Layer 3 of a small transformer language model trained on English Wikipedia (8 layers, counted from 0, width 96).
A neuron's activation on a vector x is SiLU(weights . x + bias), where the dot is the dot product.

Input weights of the MLP neurons that the questions are about. A number n stands for n times 0.0015.
n3 (bias -0.017): -54 -40 116 -28 23 -9 44 -105 -86 -48 0 3 54 -2 68 -34 -104 -60 -149 50 -40 28 -8 -99 83 -108 -275 57 51 -4 -72 -138 94 77 36 27 26 24 111 93 -13 64 -110 -41 51 20 112 13 39 -13 62 -136 -9 13 -9 188 -23 -56 65 -2 -37 -47 -119 -89 -75 -60 86 22 140 -54 -44 2 -46 -69 18 -60 33 141 -94 -68 83 13 51 -30 -53 55 -136 -7 -43 -52 28 123 57 50 -102 53
n4 (bias -0.066): -218 84 3 -69 33 59 18 -34 -51 -177 65 58 -61 279 32 -15 -161 -31 32 40 -26 127 0 -25 29 -76 6 8 58 153 -31 30 -246 19 84 -103 102 0 -76 -46 -64 -159 -50 36 33 -219 302 16 -269 -87 192 9 35 208 -200 18 33 -43 -6 156 -139 -109 -160 37 -112 3 -83 81 -18 15 -48 9 133 -94 -62 128 -57 56 122 110 87 -30 53 -199 -129 -126 146 -75 -24 0 116 0 87 -159 99 34
n13 (bias -0.023): 124 -160 -88 35 73 66 66 64 7 -168 -65 -27 -28 33 -75 -102 -344 -22 230 -39 -105 11 -46 80 -41 177 -214 -175 122 71 0 286 11 125 140 37 -84 -28 -54 226 -64 -105 -131 235 44 -134 7 -136 -79 -115 104 -9 3 97 -119 193 -46 -42 -151 146 125 156 -101 -154 -10 -92 91 -105 -246 52 51 57 -100 -48 -49 147 -102 -67 -7 110 -27 -112 -7 -52 -36 -254 -28 29 74 27 -19 0 -59 81 191 -10
n15 (bias -0.039): -191 -24 -3 125 226 49 -37 -150 -12 135 -54 54 -101 -75 18 -16 78 -32 -72 6 -120 -99 61 0 -63 -80 87 -141 -20 160 101 -141 -53 -59 -6 -5 40 -56 -166 -67 -248 12 69 67 49 -115 98 73 -172 -20 75 -94 18 -21 12 51 -7 74 53 -37 165 14 -37 -66 67 382 -42 52 30 60 171 -3 -131 20 -17 -38 -139 18 -180 25 -2 -143 -142 52 22 -18 -14 124 3 65 57 23 -181 0 -234 151
n22 (bias -0.076): -86 16 -39 -26 -54 33 -25 202 90 -124 -45 -33 -153 71 4 -101 8 135 167 -49 -209 -30 25 -100 110 52 -14 199 -208 -62 -67 60 65 -54 -126 -30 206 95 -47 -112 -17 -240 118 -53 -13 147 -71 0 261 27 95 71 -14 -18 102 -34 79 69 417 56 138 161 150 -54 -42 -39 -133 -35 140 218 4 -43 -202 39 -140 135 -81 101 61 84 56 -75 -293 263 -54 48 293 73 66 43 -123 -86 51 -25 -39 85
n33 (bias -0.029): -46 5 -87 28 -187 -16 -28 42 215 75 -111 -193 -158 -50 126 -43 25 -88 -125 52 -25 -22 -45 -127 -22 -130 21 71 -55 -12 -27 73 -27 -138 -128 -62 59 -19 -34 -158 -18 -48 113 149 -56 -131 209 94 -34 -43 -164 -11 -133 76 68 64 253 129 -52 97 -67 17 -83 33 -174 -21 -86 -15 -164 56 46 -49 55 -175 184 -78 168 -41 -104 29 -66 -9 120 -6 -72 94 29 371 21 -9 115 173 -40 9 -134 6
n51 (bias -0.064): 7 -276 -66 -202 -63 160 65 30 -61 59 144 -20 -72 -8 27 -14 179 -72 137 217 -147 -145 190 -158 -29 55 59 -25 113 -14 23 48 -36 -4 71 -177 56 37 60 -132 -42 -209 49 -32 87 -86 -77 -137 -4 201 -107 -37 -98 -70 223 -27 45 24 -7 17 -214 -7 155 -132 -198 -14 161 -28 -77 55 115 -130 -59 -48 -272 167 -64 144 -136 103 75 77 83 7 -136 -7 188 183 140 -53 -226 -309 8 174 19 84
n87 (bias -0.049): -39 77 -72 -121 -141 136 -62 -101 193 110 92 -83 135 -7 213 -16 17 -58 83 101 -3 -16 229 -140 98 133 -103 96 -31 -61 -53 28 -104 -102 -63 19 122 98 -87 223 -89 -32 -79 169 -60 81 68 -62 92 142 0 113 -9 42 -15 94 76 49 102 -61 -158 20 -125 -22 -159 164 -26 -126 75 22 83 -104 -133 -23 -134 -79 -10 -37 -201 -115 111 -9 -6 -166 16 52 166 -3 147 54 -24 -65 -220 105 29 15
n90 (bias -0.032): 97 -86 -174 217 25 176 -48 109 56 -112 -137 105 87 185 -151 -58 -116 -54 -153 103 -240 -226 -3 -91 -60 -49 -41 3 87 -37 62 95 -13 80 79 36 -116 78 -77 104 -14 20 94 50 44 -34 -31 -61 42 53 -125 -33 18 -132 111 20 14 142 -171 -29 52 56 -135 -164 -12 55 83 81 -125 138 0 9 99 87 -212 -10 -76 -56 -136 53 152 -14 -43 43 101 232 24 -76 -28 30 -7 -50 91 -77 16 73
n96 (bias -0.057): 35 -85 7 -79 -21 -138 62 44 48 75 -94 -121 -129 91 48 -10 -169 58 172 -40 133 10 -36 6 -131 116 -238 -169 116 -95 -60 0 -243 -134 -170 -219 41 74 0 -102 -128 97 -98 -36 73 -115 -69 19 36 -127 90 -42 69 -108 -162 186 187 -58 102 -114 7 79 -93 27 44 -53 0 93 -193 258 159 60 -183 -24 -71 52 0 67 -78 42 -14 -88 -103 -190 -31 -46 109 127 -46 266 -124 70 35 -64 75 50
n104 (bias 0.010): 113 -123 -77 -77 -56 -61 27 -2 -5 -28 -20 -145 83 2 -81 8 -56 6 -6 191 73 -61 -54 113 7 137 -2 114 -55 -24 20 -71 47 -60 -82 -8 63 38 -42 52 -6 110 -105 0 29 -72 6 25 -52 27 32 -68 -45 -39 22 102 6 -21 -7 -23 -46 0 0 31 44 19 96 65 35 65 50 2 -121 -18 -33 59 -49 90 -44 -32 11 -22 -5 95 17 -41 73 58 -17 80 -23 36 -24 -11 -60 -28
n112 (bias -0.026): -99 -53 -74 15 -172 53 33 -66 103 57 -329 141 -128 41 -7 -147 0 -24 -223 42 -30 -66 175 -23 -67 138 -120 -163 -106 -96 -25 -74 35 94 57 -26 8 -21 17 -32 101 -47 45 -6 150 28 150 -14 -108 -94 113 13 70 -23 101 3 75 -11 -9 -82 225 8 -22 -36 -34 128 -19 78 42 133 79 3 17 26 -196 168 42 24 -85 72 7 -92 -45 202 -21 125 50 34 -118 -149 -16 59 0 66 -155 -6
n114 (bias -0.034): -155 -197 40 35 -81 88 -85 94 142 136 -21 235 154 37 65 0 -103 -159 213 43 -69 -132 -38 -66 -163 215 -142 193 -21 50 -135 50 25 -93 -349 28 5 160 -134 65 -66 15 -110 227 166 -65 -188 -139 -307 165 -119 -24 -202 66 -91 -28 90 213 74 11 163 -49 -130 -103 80 98 -117 -297 221 -75 103 -7 84 -63 -166 48 -50 -43 -154 7 39 7 -105 4 -36 80 35 96 7 19 152 26 81 -123 -135 171
n119 (bias -0.031): -34 163 -85 42 12 38 175 72 138 -35 -138 43 -146 89 -117 -102 36 -40 151 135 -39 -114 18 210 22 97 61 -178 -155 0 -174 -123 -112 78 9 -14 100 -157 -109 -248 7 52 53 25 -11 -54 116 -25 -223 -44 -3 -23 43 -297 32 77 -11 116 -75 57 -27 -9 -12 30 67 171 -105 82 -43 -89 94 -155 127 -89 12 -69 84 65 -43 79 -4 -145 -79 131 133 -60 -26 47 -132 53 177 68 58 -266 50 -34
n149 (bias -0.033): 129 -99 0 -60 -7 -33 -33 69 283 181 61 -257 -17 -36 -18 -11 -66 -185 163 -84 124 -76 53 -11 133 131 -32 109 69 90 -111 45 113 -141 -99 27 -44 266 87 179 209 117 -80 94 -76 -129 -26 14 125 0 -65 -20 -171 172 -18 114 87 249 -50 -111 36 14 -7 -19 -67 123 -55 0 -202 33 146 -254 160 18 203 19 239 -293 131 -51 228 -127 -102 -241 -35 -169 -9 15 10 -33 57 43 142 -4 -62 -11
n195 (bias -0.021): -32 3 14 -6 -89 -27 -69 72 74 -80 -19 76 28 17 -14 -25 -245 -8 8 90 75 40 -19 -2 79 72 -78 18 -43 69 -39 -45 -4 -25 -82 -33 20 32 76 19 4 163 -114 36 -38 37 -109 99 64 93 -44 -41 -50 67 23 56 -2 0 36 66 70 -30 44 64 2 140 104 17 28 47 100 28 14 2 53 -52 47 -10 -76 -78 -12 29 -67 54 -56 -2 -31 160 47 57 -73 47 29 -74 -121 -30
n213 (bias -0.046): -77 -8 -81 -163 -84 156 30 278 63 -67 -139 -26 127 122 -154 22 -178 6 57 72 -187 48 -78 -102 50 68 -65 55 -3 11 -182 -6 64 37 68 -19 -82 69 143 174 -57 -146 39 155 53 -103 -166 -105 26 -3 -13 86 -93 77 -166 8 -59 -55 74 77 -16 87 53 -149 -112 -106 -87 31 101 18 -26 -14 133 -14 -33 51 132 24 43 43 46 5 -59 -18 55 -292 -78 37 -52 155 -108 -14 132 43 52 194
n215 (bias -0.025): -80 119 -84 56 -114 28 19 60 -41 -131 130 -62 143 118 185 92 -105 -79 219 96 7 -106 -19 -167 -38 31 -26 90 164 -42 52 -52 11 -34 -106 -41 48 181 -121 -59 -306 119 121 30 118 -20 -49 -73 110 67 67 57 -96 94 -106 77 35 142 -84 143 0 -45 -62 -47 -116 26 -91 -220 158 -31 -19 -144 52 -82 36 -158 -83 -74 162 -110 306 144 -129 -135 54 -31 -36 -76 62 41 -69 -233 -33 -7 -126 -66
n238 (bias -0.054): -191 36 -105 -39 -75 -170 59 36 66 -34 -241 -55 -133 162 9 3 -36 -121 49 -73 -89 -54 90 34 -88 7 37 110 164 86 26 -100 116 -334 -186 -54 -5 87 -103 -227 -85 94 58 109 -15 -153 -185 99 -211 33 65 -139 -10 -55 122 191 75 53 -45 272 -72 -59 137 121 3 34 164 -60 59 205 12 133 -37 -84 -110 118 -23 -194 29 287 17 -42 -47 71 -191 -105 -49 236 -66 10 43 82 94 10 55 24
n263 (bias -0.049): -99 126 -50 134 57 23 -36 -72 9 -142 -100 -28 36 45 -76 27 -145 -34 -108 35 29 -176 13 -7 -19 29 -65 74 -19 -68 0 35 4 22 -21 -96 -13 -99 -7 -15 -35 63 -39 -48 49 -29 -75 64 -25 42 -73 -17 -93 46 6 76 19 55 76 12 16 -75 -29 49 16 63 36 -11 27 71 -28 -46 60 17 -27 60 8 52 -83 38 -21 -140 -92 65 -22 2 7 60 -80 52 -15 62 51 -135 28 22
n264 (bias -0.042): -46 -87 -44 31 -90 120 -38 25 -37 -76 -85 -25 -5 -20 8 -53 4 -14 0 65 68 -66 -34 17 126 -40 18 75 -72 85 -33 -76 41 100 -32 -8 -55 21 53 -31 -6 128 -33 -75 -38 58 -7 40 -73 -38 50 -30 8 -13 -68 76 -10 -48 95 -10 86 6 -6 -51 2 37 -31 -104 15 3 81 -20 2 21 58 21 97 94 -9 -9 7 -41 -3 106 -82 -27 -55 97 87 -13 -57 -61 -15 -67 -29 25
n281 (bias -0.036): 118 -51 -206 13 -89 169 -35 55 119 14 -100 35 -118 -37 -57 19 28 -163 -20 -68 -41 -67 90 88 87 -205 -45 -108 48 -65 -20 139 -120 27 -46 -93 -55 38 -98 19 32 69 -74 10 61 98 271 87 12 -17 80 23 -9 18 -37 148 126 105 -6 -103 177 -87 -59 -146 -185 27 -33 -62 -84 84 -95 -157 47 -41 -71 44 68 -25 -26 -89 236 -217 -54 100 33 56 -4 -56 -41 -113 -156 18 177 -165 -163 102
n296 (bias -0.047): 43 54 -67 -114 141 28 -56 -132 -34 78 -111 126 -130 94 31 -86 60 36 -71 58 -121 48 49 -300 38 41 -54 42 -35 171 -114 -22 31 -236 -107 -105 274 126 -24 -107 72 18 -52 107 62 24 66 -3 -22 -70 49 26 60 -3 22 123 123 -94 9 44 -60 197 95 49 30 69 66 24 -10 62 18 85 -70 103 -39 269 82 -41 -49 54 -45 -41 3 -69 -144 66 123 43 141 -6 -129 64 -60 0 233 120
n302 (bias -0.047): -183 -20 -124 -187 76 -30 59 -101 -163 16 46 186 -34 -12 -55 -170 -42 94 73 50 -161 89 143 -215 184 38 29 140 -121 110 -85 34 54 -133 77 140 303 -58 -22 -99 22 -29 101 79 97 -125 190 164 -120 -94 55 -62 47 -216 45 158 0 -190 92 110 -32 59 -43 188 -148 7 136 36 -80 51 21 51 -145 6 -39 242 12 4 -114 345 -5 -206 94 83 -130 -116 130 233 -67 111 -92 15 -28 -48 75 105
n321 (bias -0.028): -58 -47 -148 -25 161 -60 3 -23 -40 252 -124 37 -132 105 -53 19 43 -37 18 -104 -8 11 12 116 95 -8 97 -23 45 187 73 -22 -42 -59 43 -64 59 -56 45 -118 19 -31 -53 -99 117 -235 66 18 54 -71 163 -40 -16 -55 0 257 37 -10 -11 -51 20 48 -62 43 -107 -18 0 52 9 269 83 16 32 43 -28 -39 -60 17 -65 -65 45 -182 -68 -41 -97 -30 -97 109 -38 94 12 135 38 -3 -165 34
n322 (bias -0.006): -131 -59 17 9 -34 23 12 -5 29 -53 14 -6 -35 65 53 15 -22 -4 -23 11 -19 45 -47 47 87 111 7 9 251 51 -2 -119 19 -116 -74 38 20 93 -3 -77 -54 13 130 -37 7 -53 -83 -47 -30 10 -27 -80 -51 -19 114 7 43 96 68 -3 -30 -53 -3 -2 50 -10 4 -20 21 33 73 14 2 24 50 0 38 -16 -100 35 7 -29 -3 79 -120 -33 -103 -35 11 72 16 54 52 75 38 -57
n342 (bias -0.036): -35 229 9 -138 -185 32 113 -8 43 -4 -49 -108 202 0 157 -159 95 59 207 79 -61 -21 130 -117 12 28 -27 -41 107 98 -47 134 -40 59 -22 -178 -31 12 -90 -20 -116 -104 124 133 24 80 -73 -221 92 -223 -236 -55 -132 -467 -279 176 -86 23 51 -68 86 123 -42 -330 -4 169 4 -310 139 40 -104 171 -94 -66 -114 -158 44 192 25 246 41 -93 -100 0 -147 156 -134 101 -19 -12 40 194 9 -8 109 -12
n366 (bias -0.072): -86 17 -56 -18 18 125 -22 76 79 -133 -13 -156 -82 4 36 2 -116 -157 -30 108 38 -55 -31 -14 78 88 -28 50 -120 -66 -35 -36 -21 88 -44 -31 -21 -39 53 64 -74 -16 -86 -2 -45 26 61 -16 46 41 -11 -45 -88 10 -11 32 -6 -44 45 57 -9 5 -31 60 -11 12 -26 19 -82 25 -11 -59 57 -3 -14 7 13 108 19 15 11 6 63 36 9 -52 36 33 -55 19 -67 -24 10 -6 -24 25
n371 (bias -0.021): -90 3 -106 7 19 -128 69 153 -128 112 -224 -147 -3 -96 13 -134 -15 108 133 71 -227 -49 11 -7 -96 118 -23 116 -4 113 -114 -101 -30 -158 -35 -59 -34 -138 7 -132 -266 -122 -110 118 56 -117 101 -23 -89 -83 -85 -136 -50 80 157 183 -104 -6 -161 3 195 29 -59 -100 16 197 230 -3 0 200 0 -33 96 -79 -271 -40 -128 140 11 201 46 -223 115 66 -158 -75 127 159 -42 108 23 87 -40 0 -86 129

Each question shows a token from some text and the vector x that enters the MLP there. A number n stands for n times 0.012.

" interest": 2 31 0 -79 19 -8 -109 11 -112 -117 61 -27 3 2 -61 4 33 -23 43 -20 -110 49 -135 40 41 24 57 79 -11 -31 -17 -2 130 62 0 -68 27 -32 37 25 -70 -27 -6 -116 -119 -25 -48 -22 -88 -20 73 -166 140 -18 -40 -19 -51 -76 136 44 -1 -13 26 80 -34 -115 35 -5 -16 19 -210 11 38 307 -51 3 -85 47 -4 -8 -347 25 2 73 -56 -56 23 -32 10 -55 -32 -5 -56 71 -9 -58
Which two neurons fire most, strongest first? n22, n302

" Trail": 69 -45 -14 12 87 96 -121 -51 -83 -39 65 8 -54 22 -11 74 41 -72 -126 48 -15 5 -9 75 119 35 43 32 26 -67 23 -98 46 70 32 -19 -109 -20 36 5 -3 -78 -75 -8 56 51 1 20 -55 -76 -3 -214 25 -10 -71 -43 -24 -23 109 -52 -8 30 -23 10 -5 17 -11 -4 73 -75 -154 31 58 382 59 -49 -4 22 -18 -77 -323 117 20 51 77 -6 -106 -20 -53 -63 -46 15 -43 28 4 -98
Which neuron lights up most? n3

" districts": -58 26 -48 -63 71 -72 -115 17 -63 -45 32 -19 -71 13 -24 125 107 -6 -33 19 -101 63 -112 66 22 -19 -68 -47 -61 -14 4 -10 67 -3 -88 9 -21 -56 77 8 -17 -106 -15 -53 -7 11 11 34 -91 -34 47 -235 123 43 -26 35 -32 -16 73 -11 -4 -20 -13 -48 -10 27 7 81 -37 -18 -145 -20 32 251 -19 -75 -45 7 -27 81 -381 -75 -15 8 -14 -64 -22 -43 -80 -50 8 -12 -47 7 20 -21
Which neuron fires most, and how strongly? n15, at about 0.99

" th": 39 -34 -47 -19 10 9 -122 57 -57 -126 77 68 -61 -31 13 121 5 -56 39 143 -6 -25 -108 137 52 104 27 -80 -71 60 -60 -83 -3 -21 -129 -46 63 -128 48 -52 52 16 20 -5 -141 18 7 -66 -71 24 46 -182 2 72 -29 -22 -28 39 -41 32 47 -96 -46 -65 -39 100 -10 -27 -49 -145 -263 -9 -11 202 -76 -116 -36 68 30 -42 -265 -204 -52 -30 -21 50 6 -95 -8 -26 5 -56 -31 -41 -132 -88
Which neuron fires most, and how strongly? n119, at about 2.1

"000": -13 -59 -38 4 11 -33 -171 58 -15 -56 27 5 32 49 -36 15 17 -129 -100 45 12 59 -51 -1 17 12 2 -42 31 -39 53 13 34 39 -47 -2 -85 5 97 -90 21 4 -11 -33 60 21 32 45 -40 74 69 -181 135 -30 -12 44 76 -13 1 -25 -18 -131 27 5 -30 -81 2 104 -53 34 -213 -1 62 182 -15 69 14 -34 -15 46 -382 14 82 -1 -48 -121 -47 -23 -90 -15 -15 -70 -84 71 89 -109
Which neuron lights up most? n238

"ery": -44 -53 30 -3 26 -39 -159 -33 -41 -52 -28 -71 -96 1 -30 128 -22 -54 -75 4 -39 37 10 42 -4 48 30 -41 -32 -33 29 -30 101 -40 -52 2 -62 17 34 44 -16 0 -18 -33 48 17 1 31 -4 -32 41 -190 159 -1 11 36 31 7 88 -13 -25 22 -13 60 -8 -20 75 10 2 40 -206 38 24 411 -36 -9 4 -23 -14 11 -350 21 32 33 -15 -66 -68 -45 -71 5 -41 84 -32 30 19 -83
Which neuron lights up most? n238

" 84": 5 19 -24 50 -1 -28 -198 79 -13 -128 -32 -16 -55 4 -37 104 -92 -24 -46 -2 54 68 -69 139 24 22 8 -66 6 -82 3 -27 13 19 -54 -37 -160 -18 36 12 -11 93 -89 -23 38 23 -9 99 -29 46 45 -206 52 54 19 73 106 22 53 -20 48 -193 2 94 -30 -55 50 17 1 24 -190 39 23 163 2 -110 -8 33 -18 -58 -326 50 35 -1 -22 27 -16 -29 -92 -48 -55 -31 -65 3 -20 -73
Which neuron lights up most? n195

"season": -18 13 54 -20 5 72 -141 -23 2 -4 54 -1 43 -6 -17 109 16 6 -56 -21 -73 61 64 100 -39 87 66 -57 22 -72 11 32 137 37 -43 -49 -78 -16 90 83 31 -62 49 -22 21 -61 6 -37 -30 -40 86 -167 134 -65 -106 3 44 -98 71 -17 94 -54 -13 -35 -85 58 -28 -78 14 -67 -258 82 48 241 -40 -105 -25 -15 0 98 -347 -66 -6 99 -8 21 -59 17 -58 -21 43 35 -7 66 58 43
Which neuron fires most, and how strongly? n342, at about 2.4

" al": -33 -91 -6 -101 -15 -84 -147 -34 -5 -33 -4 -34 36 7 49 103 134 -111 63 95 5 -44 -66 36 -45 36 -56 -89 -103 -2 32 -101 19 71 -83 29 37 -78 43 59 92 97 -11 -38 25 15 14 -49 -117 72 37 -231 51 3 -59 36 -47 -1 -90 38 59 -151 -17 -26 26 34 -27 0 -22 -77 -135 -71 -20 261 -1 -14 -26 73 -24 -82 -254 -43 158 -66 -56 -66 -25 29 34 -35 -65 -17 -56 -58 9 -225
Which two neurons fire most, strongest first? n104, n264

"ment": -38 -19 -13 18 88 11 -160 -65 -55 -111 -41 -54 -50 20 -13 64 -63 3 -18 -15 -42 -7 -118 17 41 32 -37 16 -10 -71 13 -8 111 -5 -82 -51 -5 -31 73 90 -1 -62 -44 -23 1 55 20 -25 -27 -14 70 -183 106 0 -49 31 -38 -69 87 -47 -29 67 30 12 -61 -13 112 15 101 70 -226 51 52 336 -53 -95 -45 52 -14 34 -324 32 -13 68 -39 -10 -29 -118 32 5 -24 95 -79 49 129 -65
Which neuron lights up most? n296

" league": 22 27 6 -69 0 -47 -227 23 -20 -10 56 -24 12 -12 -71 82 -43 -28 -9 19 1 95 -85 134 -30 64 87 -106 -28 -72 -6 -23 53 5 -122 -8 -3 -45 63 -71 29 -76 78 -19 -46 -25 55 79 -60 12 69 -194 153 -5 -68 26 54 -98 114 -23 41 -37 17 111 -2 36 -46 -48 -36 -3 -256 13 39 220 -23 -65 0 -36 30 48 -294 -73 -111 86 80 -66 -51 -19 -26 25 26 -27 -65 44 10 -18
Which neuron fires most, and how strongly? n119, at about 0.4

"C": 90 34 -73 65 12 7 -168 -11 27 20 -3 -24 90 5 42 136 -22 -37 -50 -11 31 -31 13 32 101 36 8 -67 -6 3 -10 -19 31 6 -45 -4 -145 24 85 -61 -42 14 32 4 82 -16 40 -6 -36 49 -4 -172 75 51 -102 -19 -16 -3 45 -102 27 -186 -1 -103 -114 -35 1 -3 2 -30 -159 -66 66 391 20 20 -33 -40 -16 -89 -310 41 20 13 50 5 -27 -195 -35 56 -20 -52 -15 19 25 27
Which three neurons fire most, strongest first? n281, n90, n263

"een": 35 -113 47 27 39 -29 -155 -26 -80 -70 18 -61 -77 -34 -27 51 -26 -92 49 35 92 -9 -45 188 -23 2 48 -70 -22 -5 59 -35 32 -100 -91 -3 -1 -71 69 -90 41 11 2 -22 68 29 8 32 -67 13 90 -206 111 -43 -8 51 63 52 -68 14 45 -12 -51 35 10 -7 0 -14 -42 97 -199 44 -2 268 15 -98 -44 14 27 82 -346 -51 33 27 21 -46 -22 16 -81 -12 -57 -85 -44 7 -29 -99
Which neuron fires most, and how strongly? n238, at about 1.5

" Hur": 2 40 -48 87 51 3 -159 -29 30 -128 32 -34 62 31 47 162 -65 -80 26 63 -27 4 -33 57 24 63 54 26 0 -29 -21 -111 79 -10 -51 -2 -19 -32 -9 -12 -5 -14 -65 -24 79 22 -17 -29 3 1 38 -225 30 -41 -2 83 -86 -19 74 -27 16 -60 -12 -3 -20 -4 120 -82 81 4 -215 14 15 387 -102 -111 -46 -36 11 -194 -206 87 -102 1 -51 92 -46 -93 -23 -59 -58 -40 -7 -9 15 -93
Which neuron fires most, and how strongly? n215, at about 1.2

"well": 84 -56 -51 31 49 22 -191 -25 -37 -52 -24 -51 -38 62 -50 79 15 -18 -156 62 45 -31 -52 60 19 60 19 -78 -12 -63 -24 -36 42 -23 -22 27 -91 -36 74 -19 2 -66 -27 -24 3 2 8 10 -55 14 4 -220 110 -7 -55 -50 -4 48 13 -23 -26 33 -70 -40 -43 -89 52 20 25 62 -181 107 94 385 -22 -68 -44 38 15 -101 -311 15 -50 -10 -1 46 -41 -31 -17 39 -17 -11 -19 25 -8 -50
Which neuron lights up most? n90

" more": 11 -101 -56 -59 -40 -27 -127 33 26 -81 51 18 35 -48 19 56 72 -80 37 74 -42 26 -77 -64 -2 67 -16 -39 -10 -30 6 44 92 47 -116 11 33 4 34 -6 -65 37 -3 -1 -151 32 36 -15 -76 45 47 -177 155 -5 -6 -42 -2 -26 -51 28 60 -24 -24 -21 -76 -37 -17 32 -87 -51 -205 -16 7 118 -15 105 25 -9 -17 50 -404 40 57 -41 -85 -84 -114 42 -98 -13 -65 -77 -82 -9 50 -93
Which neuron lights up most? n13

"e": 14 -41 -66 62 55 24 -162 -25 24 -41 -14 -36 -48 43 50 85 26 -23 -73 56 91 10 -14 41 2 51 -41 -61 -32 -72 -33 -8 18 1 -46 22 -91 -99 53 15 -25 -59 4 -3 7 -9 17 44 -26 -2 -56 -260 68 35 -69 -23 24 6 36 -72 58 24 -24 -52 -32 -31 77 47 3 5 -203 65 46 414 -42 -28 22 74 -36 -83 -263 -31 68 82 -1 39 11 -77 -63 37 -56 -3 -50 1 -95 -54
Which neuron fires most, and how strongly? n112, at about 1.2

" Q": 32 -31 15 -8 107 -5 -173 -17 7 -85 81 -42 -55 -31 43 159 61 -85 -39 86 -4 -43 -17 95 102 63 -9 -25 5 -1 23 -9 -1 39 -106 -28 -138 -58 56 40 31 32 -14 -85 57 -2 59 -41 -37 72 -16 -245 10 1 -110 -65 38 3 42 -46 59 -228 19 -74 -102 -22 -20 -27 -31 -13 -204 -34 16 270 -22 -33 -12 -29 -19 -146 -198 -69 -53 37 -35 19 -17 -83 -60 -93 -57 -51 -50 39 -11 -15
Which neuron lights up most? n281

"ed": -83 -4 -13 -48 7 -11 -103 -11 -24 -63 -29 -17 36 16 3 31 -30 1 31 -61 29 -29 -65 -56 4 17 8 63 19 35 -31 10 44 -40 -55 -110 22 -24 47 -39 -51 67 48 -33 -24 -61 -38 -31 -67 -1 84 -192 135 35 -71 50 -20 -79 11 29 -53 -38 17 8 -48 -126 93 14 68 34 -193 16 3 276 32 -71 -64 78 -43 104 -417 86 82 32 -58 -19 2 -38 19 -26 -15 -40 -59 45 -21 -5
Which neuron lights up most? n238

" |": -53 3 -19 25 16 -1 -146 10 -49 -71 -12 -60 0 15 46 95 35 -43 -15 37 -14 -13 -39 -58 12 29 0 -16 -6 28 0 -39 32 4 -76 -27 -274 -70 62 -15 -17 -15 5 25 23 44 40 10 -24 -17 -84 -250 -16 -1 -53 65 -41 -4 49 -13 1 -31 -19 -22 -29 9 55 19 -42 12 -213 43 -61 83 -18 -59 -12 39 7 11 -378 11 34 -23 -41 12 2 -8 -66 20 -78 -6 -40 0 62 -28
Which three neurons fire most, strongest first? n342, n371, n366

" Pro": -48 -38 -94 29 -79 93 -170 -46 36 -66 -1 -2 117 -48 67 160 26 -15 113 -40 -52 -51 -48 35 0 66 30 -11 -34 -36 -11 -12 59 -41 -59 43 36 -108 61 28 13 -77 -6 39 186 40 41 -33 -87 28 -4 -230 4 71 -80 121 1 14 38 -10 36 -21 -33 -6 -82 38 37 -48 -16 -51 -287 -67 -61 210 -125 -115 -27 19 -16 -139 -204 -14 55 26 18 26 2 -90 -88 54 -72 -47 -68 -50 -44 -134
Which neuron lights up most? n114

" Grand": 31 -55 -8 -26 55 75 -157 -104 -15 -66 -1 -54 55 60 56 153 71 -80 -62 9 92 -19 -65 58 -33 -39 56 -23 41 -19 16 -91 13 25 -39 -34 -88 -17 141 -26 -25 -20 -83 -24 0 76 -4 -17 -100 -34 5 -189 -28 -19 -22 26 6 51 143 -62 37 -30 -54 -1 -18 -53 -26 -6 6 5 -105 60 26 280 65 -40 -45 -45 64 -88 -362 101 17 -23 7 -45 -59 39 -40 79 -71 -11 -57 -11 -47 -95
Which neuron fires most, and how strongly? n264, at about 0.86

" known": -74 -26 -46 -28 80 21 -138 21 -48 -63 -4 -13 50 67 -20 32 69 -58 86 -5 12 -69 -109 -21 64 -79 -42 -38 -31 -10 57 -9 82 102 -45 7 72 29 22 -1 -63 50 79 -81 56 -62 -13 39 24 78 60 -193 113 -2 -6 14 5 -149 26 -15 -58 -18 88 52 -18 -109 12 20 68 -66 -149 -59 9 127 20 27 -13 50 -1 14 -417 74 45 24 -62 -106 -37 -9 -29 6 -35 -46 -66 18 48 -27
Which three neurons fire most, strongest first? n302, n264, n366

" Ram": 11 -39 -18 -32 80 -35 -211 -41 -34 -13 69 -26 54 33 54 98 109 -92 5 45 -32 24 5 24 -4 62 -19 -79 47 -18 -45 -39 41 -11 -86 48 -49 -85 35 48 78 17 -89 -2 33 88 -27 -49 -28 84 -11 -264 2 -11 -97 7 28 46 92 9 -63 -114 39 -101 -2 -20 7 -49 -61 4 -146 -2 30 401 11 -13 -3 -39 35 -201 -172 -37 -65 -36 -19 -18 3 -38 -47 -1 -75 -103 -7 63 23 -56
Which two neurons fire most, strongest first? n149, n322

" Grade": -125 -13 9 -48 99 130 -134 -4 60 -163 36 28 41 85 1 83 3 -83 -29 30 59 23 -45 -31 -7 -18 22 12 34 -89 -31 -24 43 39 -79 10 -41 -56 46 5 -2 -102 8 5 9 13 37 -36 -111 -85 -24 -231 16 -40 48 41 -41 -25 76 -33 33 -20 -27 -46 0 -5 30 -5 -51 -31 -144 -45 62 302 -16 -110 -42 -24 -46 -32 -329 58 -93 24 91 -27 -50 -55 -95 11 -17 -13 -15 28 76 -85
Which neuron lights up most? n366

"age": -95 -27 -22 -48 31 -16 -194 -3 -22 -71 -16 -1 -51 26 -6 110 -29 -13 -94 -36 1 70 -1 89 -4 24 18 4 -27 -62 -48 -52 125 -109 -63 32 -94 -26 60 34 -17 31 13 -40 -19 24 -22 -20 -51 -37 41 -210 115 -33 -10 -23 -16 -42 143 -40 14 27 19 28 -29 51 69 9 55 80 -206 99 20 341 -54 -42 5 39 -15 -17 -322 65 8 72 23 -38 15 -37 -51 44 -10 32 -5 66 13 -24
Which neuron lights up most? n238

"ai": 21 -25 -50 -96 -84 -14 -106 -2 -4 -3 37 -42 65 -35 -3 144 13 -60 -10 -1 8 42 32 45 18 30 85 -185 -25 -31 -16 -96 124 -40 83 101 18 -32 47 42 -5 30 9 -31 19 -23 -119 -6 -9 89 41 -188 89 -12 -102 117 31 61 -52 41 42 28 -74 -69 56 126 -73 60 -63 -90 -228 -78 -23 265 -5 84 19 70 -11 -152 -244 8 -19 -67 31 -122 -35 -95 -133 91 -66 -81 -51 42 -69 -124
Which neuron fires most, and how strongly? n104, at about 0.58